Layer 21 of a small transformer language model trained on English Wikipedia (26 layers, counted from 0, width 128). Numbers have three digits each and are written without spaces.
Take only the direct path to the model's output, skipping the later layers: a vector added to the residual stream pushes a token's score in proportion to its dot product with that token's output vector.

Output vectors of the tokens that the questions are about. A number n stands for (n - 500) times 0.002.
"ian": 415197403677448489749517485446567604673786567466541729338600389467544402574538424120437726284451553626484726467527561622600463507707398500329540334675592639721508543380308454596445621528430442681409454449536365424608490591488581478337469358490630546493696560468491587536451732613536445500416550573622627488574588518407409459452560648542395471451525466608453398480416578158320548509647
"bum": 703318324430882750447412386527395296592430457385482780311401790809612511529307453236510468696401468500220626257376618614683468546594787452358432094448426473422485449415487728376515603403401753600383523359454645590574463667325781567483591201522541654509679626401528375729682653500408372538338423803205344442642714418363792212526552382612665600559567611599352547517408649579603615424601
"ah": 523389500607528527548410542483353537513382515669552482527539497613506383431539480256401646549560457631494802387433572577365371554728620507276657490438493478541528522302590464308472628432429745475315443463436445485398693536538676092583653394687652632461500627542570430590609406415648353474323287577467488615433577496283531500373534346645716579482516458588699563354359592391473523482246
"fer": 746327567437436655562433503231693440515323348421576648392407512693693411578339412115372752625557295445500542365491378376405481549600531615372827431368539674349537202570393619308377490253355507352413738507629675447835575681419518504595729406481532769529525543351514558580582453393372497303369525603512531656825651475248706255539484431597425459386585662484575534368573645397643334514459
"od": 500475364668507660616437536389485603617690726430511493524526514595634697358240365303384605382389293426506413226476365631348357366451566444317554728467402504658492578344416638510476531541541688503453475416561405412516414374580672626600566330390633576435654500487449317490509783431555480295755519360618436460489438456606574449430668435453570490547343407436399366541630487185674742582472
"amily": 420558467628357520647425515172578484614524646417589816545513509476481542354261395551539532529416417516267695118405496449386299665522711340214452500495522518313351524281123482625576625270429454731732312540382654358650467635179883321348720457556801427532625747442641407598731583511500581495441199801203596740806638449468529274500582345641792684573488466459443213323434735410560446473514
"fore": 637342285546677589596446337373297422357469642281811544320370656581382373366486575436264495632285232504388628364472500407437400556658653605400708328346313413398326683475517604605514624452410413557743751548442445560514508425414705473476440378586481728582456574339706343488759415239515573247615458710557699664730611335404458267558541216419471445723463606585264327321294603312370379616344
"gan": 671454614465476517572267443472186340385463543364602570399511718677580645485491529346395724775641375532328660595399581448431398484647523679464747450588469577374388399340574802575580688293358416390570496250338511587759357500495581415374447252660630636528520431500635418672416457224534452525625575666602544798689531496310569335558694380615747331540392616706589368572404461308549351423429
"est": 447432436464416432351442447469586330740279661585572286410381351593540376574443465491505668657367552387457562207667422381411388489445407403343441661804507616363413561464432388298405639325577358615315582453250554577650439524556521378644513365324678493481534353463523355691397527443428351278653510520466684538558526459320432295571465341515415299408581357654536416584478780759294614572386
").": 539396278683713748528381274263282675504313534060504618452511730512500583486375591471368541613333365404514540431483416582548569341582496419464500440253508356391243576362289397392197617465521522455730540522380471538716753416431631320463590505662611547563492537284605626537459484645453447537203317314343640487612565197332534421264534520500505406602393462707443447376457486453672500467433
"ates": 401448551348593715644612333169417439714696667315645364613383441951493354530464615551615616587515421496245561213536496493372313438834643512475504427538808605445356371554572517411445529180633613258622546368412470414355383454461721539523645249563773500533454691425555364531406510529514702509405529690593629503643400221487718301376567306668679443426227381435536355625327496301555369514535
"ement": 598417600793584468511459496274273611547509645355496381125582553711496622336355486383348391541717269794450452278430594685320455607704496608349492481312442500512318570427384483351405710490616465629694633480466317752421598531445808455516448339394304411560413821286587617592653535161518594271249352546326400637473702238535422334562760526241797426623556427635434386419285542449504519658526
" not": 491536404481458686295325430459523525463476564552545669528432525596403481545481532322459637427435477551451598333434610517475586578605668519625505380450519442407355580523461632519522598555411605452564578340539492649444497513349488439569503508473596594707596625435634426731398410299553611365563485394518495592548586330459629429475429457480543624494383549591332476424459431412589718628573
"rict": 580260430657361755638604338111293307571571541184584478382398537707227579465303463442515670581342341749385524392415422559401341513589726658206741413307463721248471448657450689621524687380331539485548453517457461574416712551354655446603447338671663551564504726258769454809504429403587376460390412632317457551639640362444739167492561461547608496551560528619488368342372725467573411371540
"er": 344352497572443342422412568618471634479300576715446373628595333507535351500638451412482417476497588465381545188468550497561523539544453487389625600635437556199188649658509344606532573493557565408470682340485544492504521428530607479695361435445326471429572718577491626551334559377475603585337431465500402516409614539552385515740614555558452360384618396727466523552632520489427591527388
"ative": 385398550531560627609653452452524391642750672363690450349481570432306456544487568369465585590518325558322342167456648542538500524669761732529475482486715353234268363404531590302473762432508533758646402383505522426442548537291752221275532173577609371524677479326636514530475410298548431577507435379496623706822605353434322314629388399452500489621461413628640300354432594173301412435572
"ld": 450241294397787772493312552408260414424580325351612653274545602539520676259388582454553653591305545762467347396432726546256390483495785300425619438538488492457542178674496728523440445403414455598500550543282429553775447690514583583496413367445624545611421630560478602392705585441469497509553555377366566521543401479446425297599520545553843655439378456626559301477165504159686683459325
"ury": 764322601683711519631412290404353444400478605380559580396393397631586406681274476452356430536598595554392520411462239705522270652389425521221637290485462430545214654577345608403414601442276709702576704569495311339500472758182755518604307250619514547530601409528504538661481564464784521323421446734351442679477622761387366317438631569654726397582271500526517469255397577194362629326420
"ever": 812430276328569703567373217467387638500640560568509534443414482554426221389659351122540462777377373680395470278485460565291342660552675641538508454440251756527300382637323778302385617610573530798513500526347619557556732629363649441604352431380615467467647661398807259662443369311417599023358425530486606742480722467225807153536602369514511607421740525435536351176371471398482479512431
"ual": 565052566562590440545496670386074520313533588266567486692403526442237539349440335334664758364464491545286483362429704707377532542793553773500516275282625570531593572597437750400515806324280542667568602217324244616354437648381620271692669270557588252583477457345345288646396705456414588481335553400402426570510623574696505327438644422294563492624400461395301671531169422279378621550582
"gr": 678247474675440736536349485560500431480646623566482579190563753595413482573243448487438614714350380597617648437289399572407412540362465662496624474521528522514370494476433617524315506325711527410591431239153497783635434413576531550644535515490569627573695725560500696480503458281521500538477490510397427595625350361416636265633703355356546597561462543633497336538587365544408585433517
"rib": 375545516758450474553237236236587510453540654372554593409410519422425487593487528120651765558445468567345547351517330554237336449481542519262465608432470425422549456484321634459574429218582557716802559487314443616612615638518636537551431548530509586559560796425705343625750681313679408401504262557348497457533483571369682264602649441488742522609343475659621306690524549466433479398485
"ial": 789609521616496674707404347247550357378628592365423283364421468327394576557360441510415620304525417733315508278631524597706418512611290637233398423490668763665338482483315633115459494505302549471500297295453368493486519424263685238550656455465551413517475664417423562450666408309455520561379515638555510486794642175383362335540688616479561492586662518749651436375347500459356635653637
"ance": 635390491602805742643411496387491520648491583417821392340475631476440400304430475251357702606287413684369335478345535516473442463690531456246653561627734546322474694504433739289520689592348387326669706584299392615325542508350546282547268451656531486523426814317706496419604504484635397706408146892440696481467748482583426285703556253269776596395631549536733208716396492450444570485535
"'": 798558485289842669545468552329547428416530600364426837488390260462341524278460364473505568538573536672591385345289678657569175639531381383449414358559465456531357686624458493319581633353655497519635639456496576519377623493606558354365373461535520547536478567500625468310459605397420441477260513516578619497587494610599340406412448638785463457561598578482545657410317629512479470595461
"ia": 550326557605452464762526458298530400506527699476532486377581456548500442482522366226348646424503619600556683521695617611656362437649443724547402465610592540710448380570446480627463510474294563430378490445697290540597473603519647507323457420534680484480540661437483477614532660426478554586500430557634638625483642195390458457484387553556421349480617475604510412581401620407438613511670
"ley": 800338356405492708525477388255417279525605354609538674388618688665575404235380322237305509575483374521511376345418575626510327303548459481314483225291436571474412507398267599592531521416561475382438591255403343476625637648298681471529634178522636563575440743532351601559630461384603447525245538649544289500681537468325378486485556327547590648305510534395500512511617650641478575273512
"k": 639504578697749558622357351492453483392524575730471614522546388521461405424544465363548590489620698449671553442265622514356341335336352594662535393253435426687492512505448661503537594365576540453546466404466476616643332525383529581534409554567392670460415557494473675531713599472489571532365604446731323755458526379378518484767456507480477436380483504563612424453576408493481579483319

Output weights of attention head 0. The head adds the sum of these rows, row i times number i of z. A number n stands for (n - 500) times 0.00084.
o0: 608721472591618553481372422514383467634471573451535648457462576480546399477257588611554334417675665526410664512558554632605439712520482456397527474537656468451465666604424431379544402409587309592505451601533678522533487516470142384501511552465535559239601700632349465484578399425485547402639493631642534479310636589249416746604579660657437569556432513558557438340439502481513369346518
o1: 359620504537555640392603364543533549285398676312660340660439654636313506450542333485419521603515378515573576368603491455560495463528464458424498534388311590408472426791375616432494561578448511480486433461366627416369478625519403367416585421557693482582477610687573449339546544489402332568521330599432271635416469546602578684636601315616481506680447451455505218591454581374488559618599
o2: 534514475613636326543619480672301408555269413611381338309516521493458343372624458605601428392566473540382310350370523331493511391460403423400458508576516420287445687515454376602455378533589326336361516662234696789609687542194385474306563319641426335220280566679590492504723656325526561488708506846365505467542463693509465332620252431459479480706421524518495501560440394378580501549535
o3: 496425492626454394503538521566385358557517510287388478508523630552310473574444467536712431447448397363414415523383490436498626453708431427532352568476537367381329476510553624484546462521560508589606512570578481387330473341431504430485541638559648553763356585544406544612513222283497581541469691562533472440478425495600563144518512372613674335424648559451225559650602355438451591566431
o4: 633510357405562632491429526432445516625590390561621383420276301294589429466645481533512396482530485536734454693501309429529502586463430540536644428451203418392629573422741523454560524562496374523536517393644542252417546490687370362410471568477582474546354331441397335615580528582433623635404540456405608534534495464644479414503385563563412463288227568587456315630424582586440361512545
o5: 477594464419509496429457485476617558407526502650573475692455490496551562669190479574390420699481640583317558517388330454711556599238687335518469263519480604373514518376401410469480495508392465532611724298425340529575350650563511666463498751503613389516599448622325644459458511577424751543327501430311503456305492646411578398588684429475622513400692454741601576477549439781454547471397
o6: 483548449492445578324568579631497579349779480532515571347433521484570498441661443586412585468390473534544505493553400711526513302575583330568453690435429645666519519438477471309481645398445659569321418492446591637357412457512638521563385531694304556767483406343441456381396512487414288459702424349475433458580489403420482399565448596425633457538449498308648396414427445536408469391397
o7: 231447456571428364508600557443416397517631583440492538448497476442331654553507385629578357356340541466538536574612618533449585505769507570609446677606576426703379490509562402226466387353613517617584389365529545503499624414410357549621485554346569540626356495485405567513313630289318373670529396610403513480337472364459554466328502355678511421435708547544396628561452411484642401476500
o8: 566494506514588572619557550521544468637391625609544599576609479494491549507296519504443533503510634760426652419617450283712536588564400420539586611502723627449485431656421539494471372529430656390533428624378490531495338472444423554446733239680245339289485534552650495475535731353659612423663378468536770485604641408613579583495254639471437667549314599424631447559610462478377565574781
o9: 544453361378418382542479469412331488469667370442530513498422532619373558568423509630546421345500588503461665570512517520394436650467556704428596451602712509547496541457420547405688466439489556302492586380612773362391541624536389570372419525346448501127580422447576480565574222604495498564375669548626384492562590510541513811460528407538485600485387431474213490285470417503461489577555
o10: 572529559418448526566390390325414499530421456372579507424408498408720396613474424664497468649551438310511619442404414561509482546432499454387321554481443497567469685564541480363568384526591498610356535522408433406199399311461559420613563582431367370519592791455374501341479761437582466354610412430466380445545520466446537316598303482587676400618551352535449545421465621356420482412590
o11: 516441316458408529612600603669522281310441320539453383589605617689201640572459533320611586358444492399405461393490546552445591505723392481332560483595634450571577325442347699520474485542490716435552462514428397400616228327617805505399462451556600502551438527751692553349537483593405517399494636638481323520431378647593464527388510636519390507511647392579547642445612409609611566664625
o12: 421477429431339566320508488512452497556413473441428720599527437620495632339513328442477387464500489500491408576462577599361597497516516480554357651548534437492461470593700443495524408446596387478467451624595503461451586446564605511555630454452526499376593575467424409501575461454444413525470529502538453523452438487396672498553557443668650404541651481457387500394498407400497519374636
o13: 545454383482571545524696427385398430372438455676487380493567516288360448691700623641447498263418488500532367420506508583642444683366396445579478320416475511402457561553411369622654604553517321564490407426574466445613468623702511538812325588510585505481615343519507560541597770397609561623556411564597555561404366725642528383415550476313436376516481426427438463486381344474594335480307
o14: 734602534514426670432446396450621729681463655510561390557368405551652277501415654488645586323550594653471401591615483583531537585353383688318501509473404550636406397382279486301698295493568661332421575411411654515555460449594464577456251436494533561508312634741478475483428553404434338629784520517399492625561693274299376486451307697485576428496537524314680521469522497675579540363334
o15: 479619525343349478507509440463549560566454496488611493342494439554496669567733599457306629631564344559576432336614653453587469528260496492540536610472489394384486415466448497608499318683496401652561535658461592506459379519513448241497478443425407488345515620570473598829478715569410633657498423502647444562409405517383451477417419411483320470556516587588630418560477631499523468584711
o16: 443639550592465444557485502640480395483349553617481384420538567626528686475417497264697528447484423476389518343563408420574674238413458461351662378620502428462579437457397402582545618550461545423348593382204576645646537390482286691392697430570483398498308637443668527555667514440458416389459528555354466389564594648504546403475459548272685460442407315782571436471607581521551574673493
o17: 627339488515444644361442451533602547441391545502541387571495515334446509729653674578615650559441425469549443469503363352477464712540547409546312376568552507429439446336620364462712495664392545615584519427528585673379362496443613455538618471660392347769471549285475513547369636524425659461731451306511556473517446393710399235483302617424572564409492560570636529338532603296501392376788
o18: 428569359609529624684477520396535641419480572594475307567739522622568567560571448675120764595604364787417509438344325598608511427457585498430559504402390496552570513406351614575495350501585500305582461614369407613331539227543620406554616605506347215415487376616372554644629518533481432653398590286444549581452377490358569478516442312547523417610615413394384385643680440427466516447561
o19: 501482595392510466570521521530407511386473622478580511400322454621641478655352569523555514452525671220433462474328516610610577652425387646441592512512435474554467549612597442511649428405602342271421591467475485432482437474479411535679428579262449511396561587598588391430578530473461492401417534760457417477530554636577399641542372422499589486513575469606478398460483639520619578388379
o20: 411374634569613601617467525531745631454434658504370554564606505640609633372471429340577494496574425744739528402486591526609455425629556477615432487623510493497719468587505520600383721509402474549398384634572565495550470580525596533432435391676425389502534508525410538448409545460645473556464530339555546330429621485397706642624522551381464480508505413450502531518591292444407556638457
o21: 449628421602594423440565716493476564514547366437407460605536415512374613429556375498442473558358345556539397641570358365463679480377525584472525491479563551573514363357400594398402471465293633406617466399514536468490566405502556577379459647425438663554441310308357487438523365547366368679455578496418522489416475482319412486445494400539467339242334564433508396576477552596559320601285
o22: 364606444625626646622527562390679510574466360602487423625445537371416605451690508480392310624591210626386457440498513616521479437533445389349505472633384512294480420466488425556264647575548412402721379587283580543521563491578460597539668646574428475398406254414434569308618449496584525447404518556339625549273461737348603679471468607390633445528382557456398455508350360446577422599617
o23: 595577492472452585535622566587403418662782446403211598331545569653672361553645709535659708400432485544559307602513429623558452366594409403572633629470605555747442525321648440531427507470341431491487402677617523459562395568569378422524554295497413719674724626426528563541593479676588362506489481506586460580555335509558392174495569343526459469618476312399465540376327559571676426670504
o24: 519462426455347544503487598439495530657326452467478657328505458439647542282440485229560396579374445348420338408413513525237587642415422341495456423456382358504403589499643447445539242457554417613571449606470504475460218479654526288461269453440584415819500651498395492468456412628398666360725540439528435515318598469610551437390460485768554510523464446455534463564546446441439308293597
o25: 456460731423428305490741479547558511507501564430445525402545412545515490532379353351576614606493522355486428624456410442454545375477514427506523600487517661537494498677587523517570613393560361465437441550554269412525449482537735588617421462480366517668444341457445461466424443360601446622465601446495508246554558337607538280608578166473684409478601468483503529495563465601572687551176
o26: 490408336334566601309456300508414407449437353602628517510531464434456433541430486448495386648491545611459273663529303225503643566429519369434414367659353486096315641445539747567535624352464540635290550271503418551523507606362557522378445819634592422440423423826510416405486497689556466528500599649396464639424557632602402529616595437543489596530331603470359568603619433578388672400533
o27: 431556612551569356813510532509790339517522614504536610677710522473489514649600452474223710397582585647587624352564569547534359587464491540612473533452487623583648392692435679665371650594658552479544528671573352467589543383544709603592476613527492239489249339571502486365274611461656586341545582423595563192555613283657606431450336531230447575547586389495697518399815380477468550502504
o28: 460577402371463525689507598260385267558588523573358659181492548459668456538577483553524455435473664538429617511496360559613625485608345426571483524508554418462428655615690380325463463467433360644497252779482550523437498383408302448383465218488473530526521505309292460334554526604478660299596398690559571508499478362594472418291382624497441370467458498544442447460278540514528179447654
o29: 545457347593541455486449535648572430504397573471431532572414439580440262422305638663528387256419496495681401557501245359503479400660432369716465222355618394280675344592495431655482622565735545578365485536727555621767564664548499414533484338405357548973498483475508552336637456404404365373578689541496555531443651497745446289581750516622379562340460637536439531458382417475419628469299
o30: 440487677493430362554610653669648613387613636426479398512510523595491505449473566408533714444520492369580444415401522402530359429347539469515532498426551519622386392531375513474329478506518431405342498569540543451403385580455642597447390374572614465533502571547390550553355514420473497653327350560462385292486417414651605564447569537349437569421687370641594532458584391477472635615535
o31: 199472340392668439576548484325524429428420546615665481312549506557319494469581373432441402607567436576671464534563547661523530379306521479465556578378312550371595599804447476543426523486569450572668531517414579485588540586341390525323459529405500521399286443564626611594449536421452328444409516544536376470582583376503460648486629436269375491670415648486415421654450581620411460565322
o32: 435548379421518388559461710503394516226491654528613484398433522454501487497618565453588447534611514448745548393556497680379437529487500654413547518475434447517426727604333571458482411486519178438350507498339502281305461381420572431427409598121453532527500508317456600617469530496255405548405417615623364529495578314393432584519509496642321449540466455544374447583475625576532439452375
o33: 537504518621578460471608412452388495676547544438415411557330433562651386479636493589736265457528407452408561539512530635488556394524483417640430488381462388494588610443640461545619450569402392406626490436437602600503538444392578508471632482505567587722651462306531503592548487615333466561448554739266504634495526520336571381512388462577666424355548726507334490420517605581519451496531
o34: 641561674622349513382483453316442483397538556547596435554277481331423557527424518309509379476479446439633547364604491700461531417370543481598540523314395628399521561634557583515657497653394409486563617428455462485467414364547512579621504651499543541516699475303441523444398750504679470280505615553486555581647532644267543362511629639385563493296469626463411423557509577627470471576225
o35: 485413497494459487663482568288411738611526569507341435215428465483810422402501392617231711778660465454423536407255355488597599380401592534373419738350339551427548625427507445654413306512455441521391351600482657676313540460392286486511337250643175381405542656480405555582503728370578682514348651446361535452607437523423526262445377458596782421664537277480664612586464380443614371576477
o36: 437523427471465488334567450701613539489708495504592554365509530416574492397551539471722397552591483534480539459448632442481632529543500426360649594567548568513506564528685512413159613610472176729659425492541341244424640574477370380452669333552702647681607646571524588468537640615523441491397352587618188623496247653458518505537477633357570537697775347467705521488560484489539455451586
o37: 397431470631438345468573384463773637377473563528300533610702427730639723637443326570345665802623380468457536404500557524471536540523445454563527579480620649602596506583628430558442524516601715340628440486505462619530525178518660619640528569567362427613572308609466577463531538354593499493488441439538726411487502509654514547448397359409606577556561535379564423769515563631565441589514
o38: 483600393470386591389627465372652396485556432610478498555561308590553696447619299674188607594512455389638598501417370711554513643431548433493551549402330526570682541484617484584346428466405628659391363726619509549447592500485675458626563470411378614260735371484309571459498742455438305423541354570581400519540506643385516687560653541551421409545600573529607464675499684762490483394438
o39: 529728539492514718452548515565472514623633533413370463580550489565494279597563743655476651491639287533668346461633475361825392471676440482481410704415541346543414388477613472441399550669567476574510471778558711578441533511595403326414527410477283534665397720545426597724580508375445546608493380525599548513311467272471487111573384565506572460633448460361627560448468545423581462656553
o40: 384480365459508436370536612517440682518595630604610576439685487573654441356618391602562626510491591558386763551544382339506515523563592644385690572563797603549567581423476677386307461464695728461439378383610462675415627317420508433607470495516561471528615443454439500330398543381581250594426329515432456517549528459554402544450436470408477512483229555384369450607476534458315360438444
o41: 610527601398639408391555393655572473522504472366690567471508488554744599524611702463540435376646610488580481603529494482566429527463447457466506531642387487565619615302542561352503573395432578606412406359606447626578676568546396454504510540314484403279453568650444416491532659585391497480465298468378432682458517496616307436616474475425534619495498261559709417370481759601419512438602
o42: 493510459486367531573270452379480681439574508307549539467529554607642335477578476428364482450446379450544415522491577468480393458394580652686329418543380378265533613587509501598311471443428479612538533583407565392426544723392324486472418578481548430487570673576518504621597508498498514537477512357576665494567536463675517556550603359588548417517484693351211480487373511344385510510533
o43: 387461364416520378579734621532486524521520426490544475388679523427432575385399499633254455480478595590548491503495467533528410621610596593521536584631527449519594586617550318530351460545534345522463436653621501255591648452606396253393629438406593369342640578710280566472533585463590494663551468573495583497363398668463418546529508395617361440601339375439615618682336400400640455591555
o44: 526432440552495425500319361566375510542605396511488508637453681268518371607564568337717399511528398405616366615630491346539359521604520429513404460558585415198343551714497521453565534439468279578448433439421555464518540470468265519338308653543706578497328445465522497491590448568491513475450735642686700449469464405573294425469483562409614518352271586218238452579611389568467400553268
o45: 395639608416616586302568452505519424359533443430588471506426515513322515658441494513577457475475426487517570604498495529678580484368513395594534494451451526471553506708490195550611492750597618386561423508477667532499475532537591603592497572340468541718370483549651551452504552400446447569503337520508362584524697392538630567614622412308539579512504530396503488440243488491510507613429
o46: 549587636480479527382561466525458670474553562451559605421608369419475538513322358587464626575544418395540543587321476404445601558498594626595529663456453551534507533488479509479473505311421695432605474294596356561463521397557366518523440295469608548563472446614547448641440634351475558599322472516430321466593561476423428321533572338604561418419647464482702468604529562541639591476361
o47: 486332455399609592762510433289485582534360449527657495485577619323446360638295473524518501540418477502407511802313377540662492531369454451603508412457373517554496610402529430537582366490533394418465633465577495490578527314573431600495390497574467468358516424680654529578423515447592588478442710529459564311633531418645466525502635393461625384537560420475515589577570584517402463376251
o48: 642430529557710380388397582431454738718484514555475484442483456393676455567447530602687230314663557527350616701392586457599493512551526561688399477483397476398473700393646381433506463481385486432625635271710423508511682432475387499638470507455622594637606425377510467550475531561522676771576542433279646675494360670348494384436151427665592508453529525625416442540284581584612406358412
o49: 601501429413540445492419601340609709516472465562527518626392520338372433382323530512275661726411518492513384601479463418361380656559762713346268441540461490408428441474301475554509497568423540452509414422589532458579615424523747579592452496568315602464418308339567446347495441478545398579572569141504566344557515510605566545361544556633519387489427503447582539411481411655444535617455
o50: 557554501548444516512411457390409639454476472544421549486562517508661592600404539443418548597610525504528383436387468446649635639283579546454573195566475661507607583567546566574435400436609259600432378594618461600515540563488362537682369351387294613268667577643388545516591594535640450382438487521628514447316510640578529777557793445405500465621511462646578407552613650611526499378413
o51: 323553440581623680416420576451528552638483464418590440511571460402342398477557588516688218319459471364564351728399781529306597551538544550602506486428429524598377599545419474385472458431571583563544404237511413527399418598682334551544635346499734610478652367303697408646527361459443442371262298363516568482577674461547385291478571550696434392385263608488514601452497437512461487435368
o52: 437633461609684391570302431514435491546402440380698538584621353411549398452496375318636438358466396513526622541559589306611518527444344597563425475635617441497689404529398545410405434480507579521635451443427402457775469510540442542540413576482554482216336435625461408495527570472378574344422324421585713461536676336476411689640252315594334486483276514435520425405485585570389449485565
o53: 629433578433611624573423614559722539440409375385604449507565601589603450356547424507463610483431564767765446454641554500671476461414453501589398327564682433594660398468298509422635607431403607506273595479504476503492446424407661466375547445472395526300452513406600530648473439542595496511564518547614490385476433308371643472544427726238466550626593538349530348383524440451466497564430
o54: 600594625544468570552662514628518532496600576342346369478629418582423629362614627752447539373450608665551457468555630456520455303466585551589581459448687505526520446353593396377590564562427592563469367687553503564431461595353447517476405368578453594574492536507521498675531479341445722602453236481520407638400506385581580592530441481533457628498527507538364524353505437229457668601449
o55: 441461517600522430613639533463556537456368614569528568396474440603421659417467414684270540584530670588552421402443439411483590494344552651342541509456533477487447535563399504524385326424477491406569365605478477410438525503395415542469472507508427503267576549647523564492457582568436452382417309540615354504543480393556493798422530479414537592525736390578561284614722458480763636641337
o56: 517574490372640585445629500368523502511468457499537682503303441326442612475523586711525356578565415506530532721567582645431541470520466553638552632492415604657690470499845514570524548596522693467596655598625546408569500505515706425571619430552439694558621730383431407403368395586570414458738526481657407596551541503298475523364358692434374456487531660438681549321452575516604457559547
o57: 393530600508567428374477599577334512459638410553415630366517481673440571548628479458557726387448473630563258510489485480531666499419516584575708579328327497474372453416501604487490308404513502272411376681588655545456613530377405590517619365665420610485436510491585457661493457517649304557638453477630544546581470550529498195440411570280428551447461639379573354583569402557535726649608
o58: 449539604678447269622577478533473475512581505423404340625702504581439417624441380638406616683603350335402430289478428355509603610445570482212232516552660660502443536437369525589445461565545218470581603468407415523456525394496591576541517484570338305466654402235526598588608470556680418441203610582319497287488229683596465180474529509496668410580611475636434533445599545493541484596477
o59: 578584706617529642410385540589593691555603654513489537660490384480538601472494596311294483464527553447474633368447616485707364583403575468402411374528579448356463521451563667604364465522524380553732573528500445596469691487509424515384629700614733646235535556692313552685439447642634722711643594446441573624276485656239328749591472433679474628528436490601393621429668567628345498427676
o60: 566625424540576371550481344310595536557413481464703389565470501514472369428556435653602420601400489384564560515395472495654494610300423494568235351385430402444664370324488335673572610579440518477489613566578534497675588666501608574477344569456493617287539453420489524678705357467529555537391507632618523342478422513483543723564719427545517413525398662634294413278483640640240471474194
o61: 552588360395636440177679426507299331523395518539584505460514514550453394500742554591433497693716473557494292561666478500486511368610383545526433509293478609551393509374500611675527471621569532593556554471418569561669374314529485397459589753445478381546465494742496667352431309600525197471527525621463452676504609384405504446473694463555530620438503519286591427635573551639675337660621
o62: 576411584324554455509636393343591351595337551516551526433531591441498536672578535454696533558401655598598520532622587482346375711620385495519537423507510700444515466606479659594444644575467455550538342408678418459559535533601440508708444748406446554380420286529547501278420374432552478400651430459630621546684603474563536562571557398354348628361307472486342361489334581442474405742504
o63: 407556595335402654303495565460515529375688470482571428552497457417334669423624701207649841404548579462656474497634605535344471469621546556435639767563459520672520375599630613509535531573449677509585533494572489468479547363533598389556392567676670615650535509597401503583533477710558323512504613496586262641490383471467382668506423469443445623576483406349464566305582564547654493526544

Each question shows a token from some text and the vector z that the head gathered there. A number n stands for (n - 500) times 0.0072.

" the": 589444551555514496490537518553516455514555546514534551440523506538514530475523492467491519460506501455522495473506569539570476481503579503465473474474520455535465469474531518478501527545639456
Which three tokens does it push up most, strongest first? "est", "fore", "fer"

" an": 627443546555348484449581533636436323511476528503646454440454552492455464423448475437491388491500505472679532358551479539532488500390681416524390516423489561478443614532414564421596430537651475
Pushed up most: " not"

" 199": 507336507542569528569570531546429456369533540426417529468489522554405572346489368499503599683395506446444540472565436609559508422716619384551632657590373452453432523476592567560329424540540372
Which of these tokens does it push down most? "rib"

"ice": 523378392463497617579417402447659492451496366484401500455542552392358725555447579571551551492370368521498434582335499496506585548441425661528651407310529583461603490319501396435321460327406420
Which of these tokens does it push down most? "er"

" by": 575474555528465444463452448614486250557415480546626446534536550535405520421500468489542439452502539465587579424565495602522518553526669483564497489402600515501491543510496594427596440511500529
Pushed up most: "gan"

" 198": 512416529425455591494500553559432521444489487521583471374548544544489534505462433490539572491476479424650560457522477479394499535506514531550429546488515422445553506578466511557412520477514524
Which of these tokens does it push down most? "ative"

"ral": 572433497522538496416405623559475448471381362378425448520423586504490533412388495604559419544539475388492571616645343573638506531676720417472541577368349316529607394444467469695559506495438566
Pushed up most: "ian"

"3": 508343516540554532570563535542435459374536528435419536481487516553416568356480382501510587657403499443445545460567447599554498433707614382554637636585380461459436517477578563559335427530531376
Which of these tokens does it push down most? "rib"

"own": 414524426621593453478478463401420659564492520458572429369415538520594452507543503522422693479572455504563298740441483571507436519396563655574432525617444561471488425441566460457394470545569528
Which of these tokens does it push down most? "ury"

"y": 449477570438572556359479552480542479423454582445588526578553545572652507378403530473514467359556530565499580370518437466565456521440476531473471555596510601541669371591456514622430460497421447
Pushed up most: ")."

"ol": 478490507466442596485417427505502467526440473552563473636459501521526449467483556468370434492548504478515479546497475441512474523399505542508548371465547547546605527515468486475545562471474505
Pushed up most: "ley"

"rough": 489537550551484549433523489551383520526511506473604422599477550528519518461554487465505556467578543481621531539528444515480489617524585423592450492447483418380549378545367501524599407551547421
Pushed up most: "gr"

"ence": 431474564606540390614668476507474498513562421466582578526462456491469714485471354446645473473464464578298496471421536590523584536672332509529506574534290589410433574398512586424380377364558442
Which three tokens does it push up most, strongest first? "ative", "ates", "ual"

"est": 422502420441456389499618355528605506613458513593541391451582578502392463503297407575353365614410555548472377579487547454761554527576320699578484521395335393497523542410685503364380404615418498
Which three tokens does it push up most, strongest first? "ah", "ia", "od"

" and": 574515560577412526442505574508483405455535437566452573582489562530545458445383465601591443386542458418545598332617521521446380646586589448507630468423503424526488512491444498511480493403503448
Pushed up most: "fore"

" B": 598575581531415451461555570611522380503536483509554416551587462508446525369521549401443412426477465466615553449561442490543471608480626479577471501441580508558524509557435603496572463512574520
Pushed up most: "gan"

" that": 612563602527390436493590594626559358517549509494542452537597451494435523327505550385433412399456451481632582403553450503551463618466612479582466521464559520543546511564453619483545449540586487
Pushed up most: "gan"

"enc": 482525556618552481427509467418566486636495610575492587502434505558672507571392569342455377428487488566536688518492502607390424581510502494526503474487452576485451371499534527492507456742400541
Pushed up most: ")."

" Feb": 549477539539419486469482491587513414504508455537500503455502546501448532451520492510498501474476491456610536466512474490509506536514615490532474467464518506482544490510467503481485485528595527
Which of these tokens does it push down most? ")."

"ary": 520601621577454404514428550545555469508531585512474529624478418544493573475318564341596504379395465466302580501544487573654501516515591403528466469465440649522536558451453598462492487349444486
Which two tokens does it push up most, strongest first? "ative", "ates"

" d": 558487571528461472462513522505446430466518534536556503539485510527536563451457469501489506484486470463535516479522429570508517529498595476522468517455502519512474504496481566472536428548590475
Pushed up most: "ance"

"ar": 423540571523546606412180539405425332492426389610599437795401597458527360614588695568411362495578534407576580469592301372486415617442742418543521337453561481588651453533282491505630507480493535
Pushed up most: "ance"

" A": 620465631393553487339398579554404297470503541478519477498565666463577452426424526560459613445540494434491510417548454433515551643558636420503441530478513434644567432570410502413605533445646432
Which of these tokens does it push down most? "rict"

"al": 361667422553517375382493550412624510553429492577548557424524447546421412524456443443494558578576571539713582595539516480606405485364448481535371450450502497413529451663622582570406511617501559
Pushed up most: "rict"

"et": 414653402591519449390519500418582503515468496587516525412538447528378388530498500420453577561582605501657550550533470489582427489417536480581403477456515515445531444626535521573427550642486538
Pushed up most: "rict"

"c": 544451540563438544459552485517533437530535543503548492460477549529517482459563540521460481478453489423558537454439465542558500463508589473469456517524527524509519491450498489485578449536607480
Pushed up most: "est"

"tern": 399396585325527627559331564444509463391462537572673587514389579537496405496465489622444459623448468432528698402585462401667568502479470594539443547443446484313722570499426422614279427536361375
Which three tokens does it push up most, strongest first? "ement", "ance", "gr"

"'s": 484429470401657580449491523471457581506559610525426503481529515512604433589341579553579488405466514455549633411416473504411583451570498542463471556491437447601460431518559460403625449573501553
Pushed up most: "'"